Layer 5 of a small transformer language model trained on English Wikipedia (14 layers, counted from 0, width 64).
Take only the direct path to the model's output, skipping the later layers: a vector added to the residual stream pushes a token's score in proportion to its dot product with that token's output vector.

Output vectors of the tokens that the questions are about. A number n stands for (n - 500) times 0.0055.
" election": 333,646,489,601,577,441,239,271,414,494,669,291,797,492,386,440,460,507,414,817,526,421,505,634,681,438,440,579,391,412,458,500,678,610,631,655,596,517,580,424,568,611,521,471,366,643,561,468,519,525,573,534,615,657,575,504,254,428,616,595,620,494,375,454
"\n": 424,479,473,625,625,541,456,562,512,503,551,488,465,586,555,719,292,435,613,534,496,549,509,489,374,560,664,511,390,451,571,555,391,402,470,637,484,478,545,518,612,348,254,589,617,642,763,665,518,473,500,475,513,470,738,619,532,714,496,366,424,550,484,488
"s===": 372,552,423,273,436,243,505,575,468,549,610,384,630,590,465,529,386,546,307,584,571,316,592,884,621,664,470,455,759,463,317,233,587,618,583,796,647,555,540,321,781,700,379,528,286,632,648,529,335,486,568,581,641,813,591,509,572,432,662,730,585,484,500,474
" D": 605,446,584,419,472,437,569,545,492,481,458,473,500,447,622,555,454,494,526,474,471,540,449,510,576,476,491,450,413,548,539,474,440,386,500,403,482,474,591,538,439,524,522,528,415,479,463,532,515,568,509,452,431,447,443,475,538,556,530,468,463,455,482,475
" include": 239,561,500,386,462,357,355,523,306,464,793,500,497,687,384,537,364,571,412,628,530,487,623,473,527,444,468,604,361,375,470,225,586,534,324,643,674,613,397,486,420,553,449,584,639,655,450,596,402,662,625,350,558,565,677,695,238,612,607,588,647,478,510,610
"ity,": 357,621,689,387,395,339,314,508,461,513,500,362,576,420,382,452,330,675,325,682,531,515,706,714,544,524,594,602,678,572,398,500,975,755,325,362,343,538,250,490,372,642,477,511,546,602,510,538,491,617,705,411,538,694,580,584,445,447,530,717,468,676,274,532
"A)": 500,777,708,443,441,478,337,465,354,461,392,496,593,781,484,523,456,661,537,557,563,162,574,550,426,431,288,603,591,724,360,461,753,635,596,601,448,603,368,380,642,620,542,538,328,515,572,534,455,714,598,331,759,602,432,630,379,422,518,807,679,463,337,710
"ite": 557,516,612,545,564,417,599,570,376,376,456,280,571,587,425,526,417,506,405,471,509,416,492,467,528,393,510,425,743,505,496,315,717,500,466,186,562,390,150,517,430,497,500,503,442,556,492,391,467,656,480,539,450,589,636,598,412,318,480,618,439,386,529,556
" would": 283,424,460,441,491,407,324,315,332,738,619,633,516,488,326,272,457,500,438,651,500,504,703,518,598,569,311,511,280,454,401,383,613,763,424,471,633,528,406,553,491,497,486,568,413,593,321,575,379,614,553,518,469,494,576,411,458,427,623,500,618,482,462,589
" years.": 490,523,668,518,227,536,340,400,492,522,596,424,651,263,230,480,466,578,428,577,567,451,709,674,553,280,73,607,489,644,497,336,694,510,512,521,786,455,277,350,652,584,482,328,482,762,464,567,500,496,549,263,396,694,693,509,169,519,820,668,574,554,446,630
"pec": 228,713,653,259,430,414,382,490,586,261,654,314,756,635,411,607,420,405,262,524,558,232,550,565,457,404,536,684,435,788,376,203,720,352,458,696,434,456,155,529,622,428,712,496,647,618,643,567,381,673,664,266,491,554,606,795,387,349,570,521,601,574,448,564
"ge": 546,832,749,342,617,624,410,268,355,484,545,263,659,491,560,507,554,312,364,632,510,471,526,691,507,507,366,534,776,335,431,649,619,803,386,351,585,529,124,395,461,520,358,479,541,538,557,506,333,732,399,463,614,563,378,585,447,469,513,473,373,599,416,511
"s)": 473,599,442,491,512,449,450,560,551,538,521,594,528,524,537,641,339,676,572,500,551,530,651,836,489,472,431,641,647,685,289,299,822,422,553,607,535,570,463,428,812,678,462,489,373,585,567,530,350,592,619,217,399,759,508,426,478,442,572,828,586,693,539,417
" least": 372,500,634,649,528,144,238,424,465,340,797,648,589,581,525,227,714,486,317,531,525,470,788,563,800,283,302,794,725,500,500,281,617,535,617,656,589,236,287,422,747,675,652,447,632,518,560,532,304,709,587,214,491,637,665,583,302,270,575,585,705,522,528,660
" they": 209,469,560,410,571,377,434,445,438,663,623,560,478,515,513,350,443,608,496,712,524,447,671,514,607,457,319,617,332,606,528,298,687,598,303,513,696,435,396,500,518,417,478,547,522,649,373,452,500,507,583,416,444,494,497,507,342,293,680,481,598,561,525,658

Output weights of attention head 0. The head adds the sum of these rows, row i times number i of z. A number n stands for (n - 500) times 0.0014.
o0: 426,553,432,611,313,581,461,542,405,720,539,371,716,126,455,358,387,562,567,533,406,569,619,398,480,661,394,462,369,374,394,411,460,509,396,437,497,407,666,362,244,707,653,540,659,418,579,468,457,667,583,598,447,511,521,634,320,576,707,383,397,584,437,518
o1: 433,521,269,460,286,499,512,479,580,462,660,564,568,533,676,556,439,762,780,525,498,334,269,458,327,556,376,434,502,470,583,629,460,434,574,654,600,385,631,500,453,599,397,670,476,551,801,367,546,408,736,458,464,665,520,678,627,654,372,542,565,723,450,363
o2: 562,409,467,666,333,503,429,341,455,482,411,808,602,483,550,701,345,464,741,643,533,295,516,333,493,525,529,637,546,594,352,559,506,599,509,547,380,390,781,580,453,755,527,322,440,541,368,353,443,567,515,317,586,365,390,302,576,443,608,577,511,432,706,399
o3: 563,571,553,426,586,507,580,531,420,370,577,450,471,808,499,635,550,438,564,366,340,642,504,467,578,496,606,472,528,467,318,369,690,336,724,485,406,555,592,611,174,667,528,666,413,396,468,518,281,590,247,492,454,546,205,706,466,455,219,603,421,405,526,442
o4: 583,381,396,459,630,557,587,424,365,331,568,300,486,553,332,395,778,606,411,175,685,405,460,288,484,571,665,520,576,468,332,441,277,315,570,579,427,435,781,362,574,512,452,337,590,385,455,522,513,386,520,363,279,366,492,434,657,362,400,524,491,448,528,426
o5: 745,444,380,522,717,465,688,425,813,631,503,605,226,346,378,464,539,464,318,417,396,545,681,507,296,453,627,371,557,492,589,428,463,576,586,698,399,503,541,470,533,609,452,147,697,300,298,501,371,530,430,400,537,367,498,554,551,496,427,231,537,551,258,493
o6: 493,589,522,535,296,617,592,524,288,462,510,522,719,575,619,675,501,446,397,186,468,484,653,553,456,486,711,601,735,703,448,463,502,510,608,356,407,557,491,575,490,502,652,423,648,296,436,499,399,581,375,457,413,298,435,652,468,368,230,446,420,376,559,415
o7: 388,486,543,514,472,595,418,317,352,735,351,558,409,351,475,514,378,558,332,279,482,589,451,583,417,533,554,588,447,731,170,656,656,547,337,696,567,492,505,429,667,630,489,337,270,411,661,531,487,550,467,456,388,648,377,544,447,695,407,619,661,652,352,474
o8: 552,503,641,516,612,499,323,604,615,490,579,622,498,384,637,338,628,662,502,656,208,508,605,431,526,380,545,792,554,584,354,269,663,384,528,400,437,511,350,496,432,579,563,451,348,487,407,617,551,577,325,538,456,624,431,510,291,317,516,558,608,513,705,589
o9: 509,344,624,480,448,655,549,486,507,456,493,531,467,596,388,360,625,583,560,703,349,332,482,312,553,493,473,483,977,456,860,484,588,570,471,515,436,467,457,468,528,614,321,625,599,479,382,446,550,588,472,547,587,693,390,493,478,280,599,499,415,515,666,490
o10: 477,623,486,584,341,517,472,706,739,612,645,757,506,536,335,322,463,499,669,633,639,504,694,620,452,450,791,397,283,577,476,560,413,562,382,523,380,459,332,379,587,339,656,534,740,404,337,287,455,374,543,383,421,388,527,416,477,652,679,372,731,638,347,626
o11: 518,439,452,691,678,411,466,578,726,563,513,482,483,372,542,320,532,588,245,503,379,374,585,709,678,375,399,553,735,466,491,537,525,549,581,656,724,472,506,505,454,816,540,549,529,418,514,542,626,394,547,448,514,439,493,491,548,419,516,558,534,662,590,518
o12: 487,489,519,521,513,402,541,411,531,431,435,451,590,350,543,475,562,424,454,559,545,659,643,199,789,521,614,480,587,691,598,633,392,420,511,440,381,536,757,528,555,758,603,745,647,771,361,529,409,545,461,502,522,377,373,600,627,395,308,540,689,658,613,709
o13: 660,537,395,495,405,583,562,569,407,396,355,690,542,460,495,445,480,588,592,674,463,682,657,619,438,429,500,579,497,707,174,361,493,463,399,707,481,575,643,480,395,552,454,685,438,593,479,385,674,493,500,412,438,569,267,392,297,567,630,479,451,615,637,721
o14: 519,625,419,293,478,546,447,557,643,505,493,580,351,542,498,404,928,319,137,414,418,463,301,430,525,745,521,587,678,591,564,376,446,523,594,428,480,620,678,370,436,758,569,494,468,408,390,177,544,245,576,575,505,665,343,708,658,478,418,568,473,514,314,672
o15: 721,458,483,461,589,632,543,451,497,393,601,535,616,497,591,552,524,614,703,407,692,529,693,505,550,456,494,396,492,832,274,492,447,492,466,353,482,444,364,619,492,451,383,634,527,334,506,603,394,585,472,283,580,504,626,384,536,392,812,639,443,666,658,510
o16: 640,411,421,377,398,665,585,488,560,542,610,552,546,502,296,221,455,556,345,341,401,602,274,536,625,585,654,320,783,283,494,602,449,521,658,575,401,472,671,437,603,524,535,696,508,478,569,673,471,248,342,463,508,510,589,362,530,565,547,578,485,676,393,557
o17: 523,405,346,487,467,723,800,422,541,510,610,567,521,482,329,517,454,378,400,688,393,583,462,414,499,545,580,638,463,490,643,535,574,509,436,368,498,395,229,418,569,204,411,352,622,546,676,578,578,541,663,417,526,346,564,548,324,558,372,392,401,493,558,519
o18: 596,532,573,697,424,378,479,326,637,625,429,500,678,444,697,485,548,653,656,284,692,403,623,369,237,384,581,467,762,379,719,648,560,495,501,453,388,420,608,447,725,449,539,513,676,672,385,276,539,562,506,377,633,453,522,565,391,316,611,435,747,689,531,522
o19: 615,517,467,504,539,526,624,430,558,444,318,538,689,714,535,533,629,540,525,669,450,445,529,569,763,528,491,561,490,443,495,473,437,240,665,376,521,491,455,554,377,433,421,597,559,561,461,557,293,568,560,522,603,545,513,493,536,545,540,309,528,467,505,496
o20: 636,628,440,669,471,488,397,435,711,298,609,484,607,581,411,412,684,339,361,561,609,473,452,436,491,338,487,473,490,578,876,621,517,332,338,491,638,591,439,496,609,477,633,365,577,295,397,708,440,627,435,622,600,540,646,479,376,598,504,420,399,430,592,417
o21: 499,576,599,545,511,408,276,766,655,293,361,336,346,370,653,777,520,420,575,547,457,293,419,524,446,400,724,436,522,659,484,544,324,377,573,476,515,449,384,378,453,504,311,451,608,519,645,489,523,480,741,644,680,571,770,622,517,549,640,428,632,423,525,513
o22: 586,599,489,423,413,583,223,582,508,510,430,446,566,534,650,595,590,603,507,435,559,433,364,463,409,448,693,687,538,383,550,598,690,586,399,389,473,515,518,548,440,577,474,607,611,693,646,497,464,685,478,567,513,672,357,643,568,622,586,639,648,328,351,221
o23: 252,467,617,389,538,290,316,289,449,656,756,440,509,777,432,383,456,405,317,572,520,380,710,643,533,556,538,432,588,412,322,451,341,685,443,581,576,520,514,381,627,498,619,589,659,631,601,592,328,369,629,502,435,586,790,696,574,614,567,183,627,335,422,519
o24: 428,557,495,638,488,445,480,556,497,373,437,570,512,692,573,402,428,433,747,460,81,554,672,465,321,444,645,498,346,435,856,564,404,342,414,460,366,634,510,361,451,586,304,551,571,506,494,620,526,424,540,363,345,464,616,650,560,474,478,394,679,548,392,558
o25: 605,482,384,704,441,538,738,281,475,528,249,314,606,661,765,298,546,403,635,433,127,442,392,673,484,606,369,191,654,433,280,775,614,432,775,191,280,421,597,408,394,433,693,447,596,497,294,359,496,307,483,723,644,394,223,372,583,569,544,334,663,677,389,482
o26: 432,448,520,403,620,559,651,379,440,355,512,629,595,458,573,545,468,545,450,264,228,598,547,329,661,623,508,781,486,690,617,505,563,469,285,551,630,463,566,472,623,427,415,608,647,605,459,635,540,285,644,448,438,141,582,528,583,400,573,494,599,606,546,613
o27: 468,447,580,523,452,443,486,399,529,275,395,527,548,353,354,409,503,437,417,573,530,351,642,435,501,485,413,487,457,313,713,479,462,501,339,174,492,376,635,357,465,671,437,424,667,626,598,664,498,594,598,518,544,449,627,682,538,530,520,403,416,346,606,315
o28: 562,500,429,665,525,609,398,377,552,458,521,291,549,748,444,273,514,236,395,668,597,429,514,514,553,410,483,389,481,476,463,818,649,526,599,287,536,441,383,520,584,561,520,543,476,435,519,581,606,596,442,452,460,522,527,347,532,396,561,709,545,381,574,511
o29: 460,310,611,643,682,339,520,588,548,549,459,496,398,415,595,531,495,541,458,455,453,477,419,515,797,365,553,291,529,693,498,556,584,301,401,455,412,545,387,434,631,520,634,444,567,427,409,605,431,288,380,433,574,616,352,554,378,480,468,654,688,711,560,586
o30: 507,520,657,334,508,414,610,503,526,336,541,540,492,570,663,589,568,434,592,675,828,402,651,484,424,340,492,524,595,527,611,608,544,413,538,441,370,505,684,504,523,461,418,553,648,390,662,563,416,513,486,585,329,368,455,518,541,575,702,503,407,535,410,523
o31: 517,348,520,485,382,433,440,431,441,720,309,510,576,317,667,406,436,678,503,322,819,355,478,431,477,391,312,331,486,777,481,432,486,491,524,214,498,576,472,475,581,579,568,435,306,497,690,427,526,502,563,260,492,636,572,549,607,436,528,553,540,586,525,461

Each question shows a token from some text and the vector z that the head gathered there. A number n stands for (n - 500) times 0.0047.

" The": 525,594,503,647,419,413,492,417,546,524,365,512,555,501,710,397,483,495,339,610,435,653,509,320,642,634,568,489,448,541,447,460
Which two tokens does it push up most, strongest first? " D", "ite"

"ro": 625,481,308,622,526,540,635,429,683,723,430,504,541,514,570,637,545,554,701,435,588,488,456,591,476,401,551,512,464,527,396,548
Which three tokens does it push up most, strongest first? " least", "ite", "pec"

" |": 439,665,358,838,654,221,737,745,490,414,506,112,588,520,478,443,537,521,415,528,235,504,762,752,647,132,423,442,534,511,570,616
Which three tokens does it push up most, strongest first? "pec", " include", "A)"

" comb": 504,493,557,518,399,464,469,617,597,618,418,540,508,643,564,510,557,466,376,503,490,478,522,410,511,443,490,479,514,547,420,585
Which of these tokens does it push up most? "s)"

" as": 536,405,499,433,467,421,639,504,598,286,723,499,430,593,547,532,429,502,406,476,635,520,521,503,598,439,596,457,400,600,446,452
Which of these tokens does it push up most? "pec"

" 30": 824,637,515,299,483,370,553,850,459,338,588,564,350,669,957,243,284,395,365,136,488,566,688,446,506,358,480,328,469,260,384,507
Pushed down most: "ite"

"ive": 615,466,477,510,398,408,455,612,558,466,493,438,452,545,536,467,518,583,373,419,451,479,637,571,501,352,453,589,548,414,404,511
Which of these tokens does it push up most? " include"

"en": 424,344,307,522,344,534,555,428,524,479,414,389,617,433,540,466,460,458,642,435,448,605,473,498,523,484,596,407,371,556,685,575
Which of these tokens does it push up most? "pec"

" \"": 571,396,366,610,377,384,530,498,638,488,540,479,552,634,576,439,450,479,344,518,446,430,419,474,647,527,642,424,409,617,404,419
Which three tokens does it push up most, strongest first? " they", " include", " would"

" open": 517,436,513,571,364,602,477,565,572,409,541,514,442,494,461,512,447,548,332,391,480,419,482,466,564,504,568,502,568,563,431,353
Which of these tokens does it push up most? " would"

"ed": 459,321,341,598,357,439,471,543,610,542,535,533,506,671,612,447,494,470,382,462,467,377,420,376,528,641,578,359,480,671,483,424
Which of these tokens does it push up most? " they"

"|---|---|---|---|---|---|": 471,516,428,495,536,521,548,730,432,353,397,410,468,389,625,381,397,515,531,487,557,624,663,524,573,520,450,555,515,453,588,542
Pushed down most: " they"

" to": 381,437,691,596,349,407,481,589,422,594,434,447,681,651,360,538,413,309,427,475,466,514,379,604,671,388,592,553,426,709,573,576
Pushed down most: "ge"

" the": 519,450,466,498,396,550,466,524,554,497,440,421,456,552,443,445,433,676,440,487,380,448,422,502,622,598,485,563,494,429,284,521
Which of these tokens does it push up most? " would"

" second": 710,444,643,492,481,508,473,497,618,577,456,591,567,614,445,457,462,486,446,473,451,422,486,488,473,356,512,558,468,366,329,417
Pushed down most: "\n"

"iam": 527,423,379,506,490,501,533,479,499,556,465,386,454,523,605,542,530,509,525,435,482,449,500,459,517,542,542,476,478,425,553,495
Which three tokens does it push up most, strongest first? "ge", "ite", " D"

"iz": 560,527,376,579,442,578,614,571,430,462,417,363,540,460,481,499,463,502,504,515,517,470,515,615,593,501,549,508,386,456,490,480
Pushed down most: " years."

"ph": 528,385,486,471,492,584,561,537,521,486,390,457,479,562,485,411,440,489,495,409,437,514,418,486,493,481,570,472,313,500,453,484
Pushed down most: " election"

"ub": 530,536,479,380,562,400,439,433,551,518,450,473,523,540,587,566,450,494,522,562,505,506,513,390,495,573,603,458,468,444,484,536
Pushed down most: " include"

"\n": 481,518,471,477,450,577,491,666,524,451,412,560,463,342,573,319,508,403,565,429,562,611,603,542,595,508,491,480,442,600,401,562
Which of these tokens does it push up most? "s==="

"ing": 605,443,455,432,369,495,349,596,450,528,465,526,365,533,405,350,543,530,539,498,420,495,622,444,531,614,329,488,643,334,339,395
Which of these tokens does it push up most? " election"

" no": 567,468,415,643,449,571,685,589,652,518,503,504,509,664,501,459,399,488,498,308,587,479,427,355,657,388,495,389,423,554,450,473
Which of these tokens does it push up most? "s)"

" V": 477,596,415,517,500,528,467,508,438,418,417,537,491,522,562,469,505,474,530,523,419,596,564,400,521,629,514,484,478,479,459,540
Pushed down most: " least"

" Name": 564,576,527,811,551,543,598,525,537,538,319,493,587,599,796,437,556,323,458,624,487,606,575,263,528,789,371,466,423,549,526,461
Pushed down most: " years."

" government": 638,512,563,408,410,455,467,617,380,417,464,513,335,570,448,508,502,510,292,442,375,481,486,421,547,530,444,596,530,409,516,664
Which of these tokens does it push up most? " years."

"ograph": 511,552,546,589,543,457,469,625,472,450,393,494,605,510,665,454,454,385,559,560,386,615,596,351,524,708,421,572,506,588,530,622
Which three tokens does it push up most, strongest first? "A)", " D", "s)"

" S": 429,509,416,456,372,496,456,639,538,455,307,514,556,427,722,290,381,428,446,465,499,642,592,498,589,550,475,505,538,501,519,711
Which three tokens does it push up most, strongest first? "A)", "s===", "ity,"

".": 686,688,351,559,442,539,399,507,486,550,322,613,496,528,471,429,672,544,364,676,453,539,586,368,704,722,709,541,417,483,521,445
Which two tokens does it push up most, strongest first? "\n", " D"

"ance": 632,644,454,600,338,528,465,530,467,541,433,288,566,462,528,453,391,582,342,548,435,479,546,620,688,434,442,556,384,370,324,471
Which three tokens does it push up most, strongest first? " include", "\n", " would"

" both": 781,550,491,403,368,502,464,714,407,382,474,605,351,648,680,445,483,476,206,318,466,481,611,330,575,597,522,520,490,407,466,492
Which of these tokens does it push up most? "ity,"

" listed": 637,513,432,498,384,598,504,474,574,409,784,712,316,503,420,633,668,616,426,486,626,422,515,426,617,557,377,579,622,534,252,513
Which three tokens does it push up most, strongest first? " years.", " would", "ity,"

"ies,": 729,630,428,503,534,566,470,600,374,474,484,541,467,578,651,425,541,504,327,410,441,478,518,443,649,506,617,510,363,395,455,413
Which of these tokens does it push up most? "\n"

"s": 493,480,486,395,385,547,451,695,509,525,334,577,545,352,694,278,367,420,537,439,516,657,720,585,639,480,449,660,584,492,523,708
Which of these tokens does it push up most? "ity,"

"ude": 611,418,482,464,540,611,516,426,592,527,530,465,454,536,533,468,505,611,402,471,525,507,402,356,568,537,538,507,425,497,428,403
Which of these tokens does it push up most? " D"

" of": 676,467,508,434,330,573,307,550,442,470,552,507,314,509,416,402,497,483,495,549,416,513,631,496,560,599,248,518,643,315,400,456
Which of these tokens does it push up most? " election"

" fl": 405,429,607,594,523,545,679,606,433,578,263,368,653,479,511,629,358,502,554,556,406,273,446,295,492,632,625,521,536,442,823,462
Which of these tokens does it push up most? " D"

"iv": 416,637,496,381,578,526,564,688,336,414,344,643,466,503,454,702,607,535,558,445,462,637,451,458,366,483,529,430,582,451,495,672
Which of these tokens does it push up most? "s)"

"o": 498,446,446,546,286,571,453,472,500,479,540,515,518,496,442,415,464,450,507,544,490,504,527,573,573,498,442,471,500,505,552,465
Which of these tokens does it push up most? " include"

",": 489,580,607,787,583,542,591,482,543,625,301,532,595,576,778,480,498,339,459,613,416,536,569,251,511,728,429,407,468,498,519,481
Pushed down most: " years."

" result": 504,517,324,499,506,427,461,549,402,541,452,367,447,482,483,357,423,490,564,620,530,567,579,579,613,578,425,527,531,487,498,537
Pushed down most: "s)"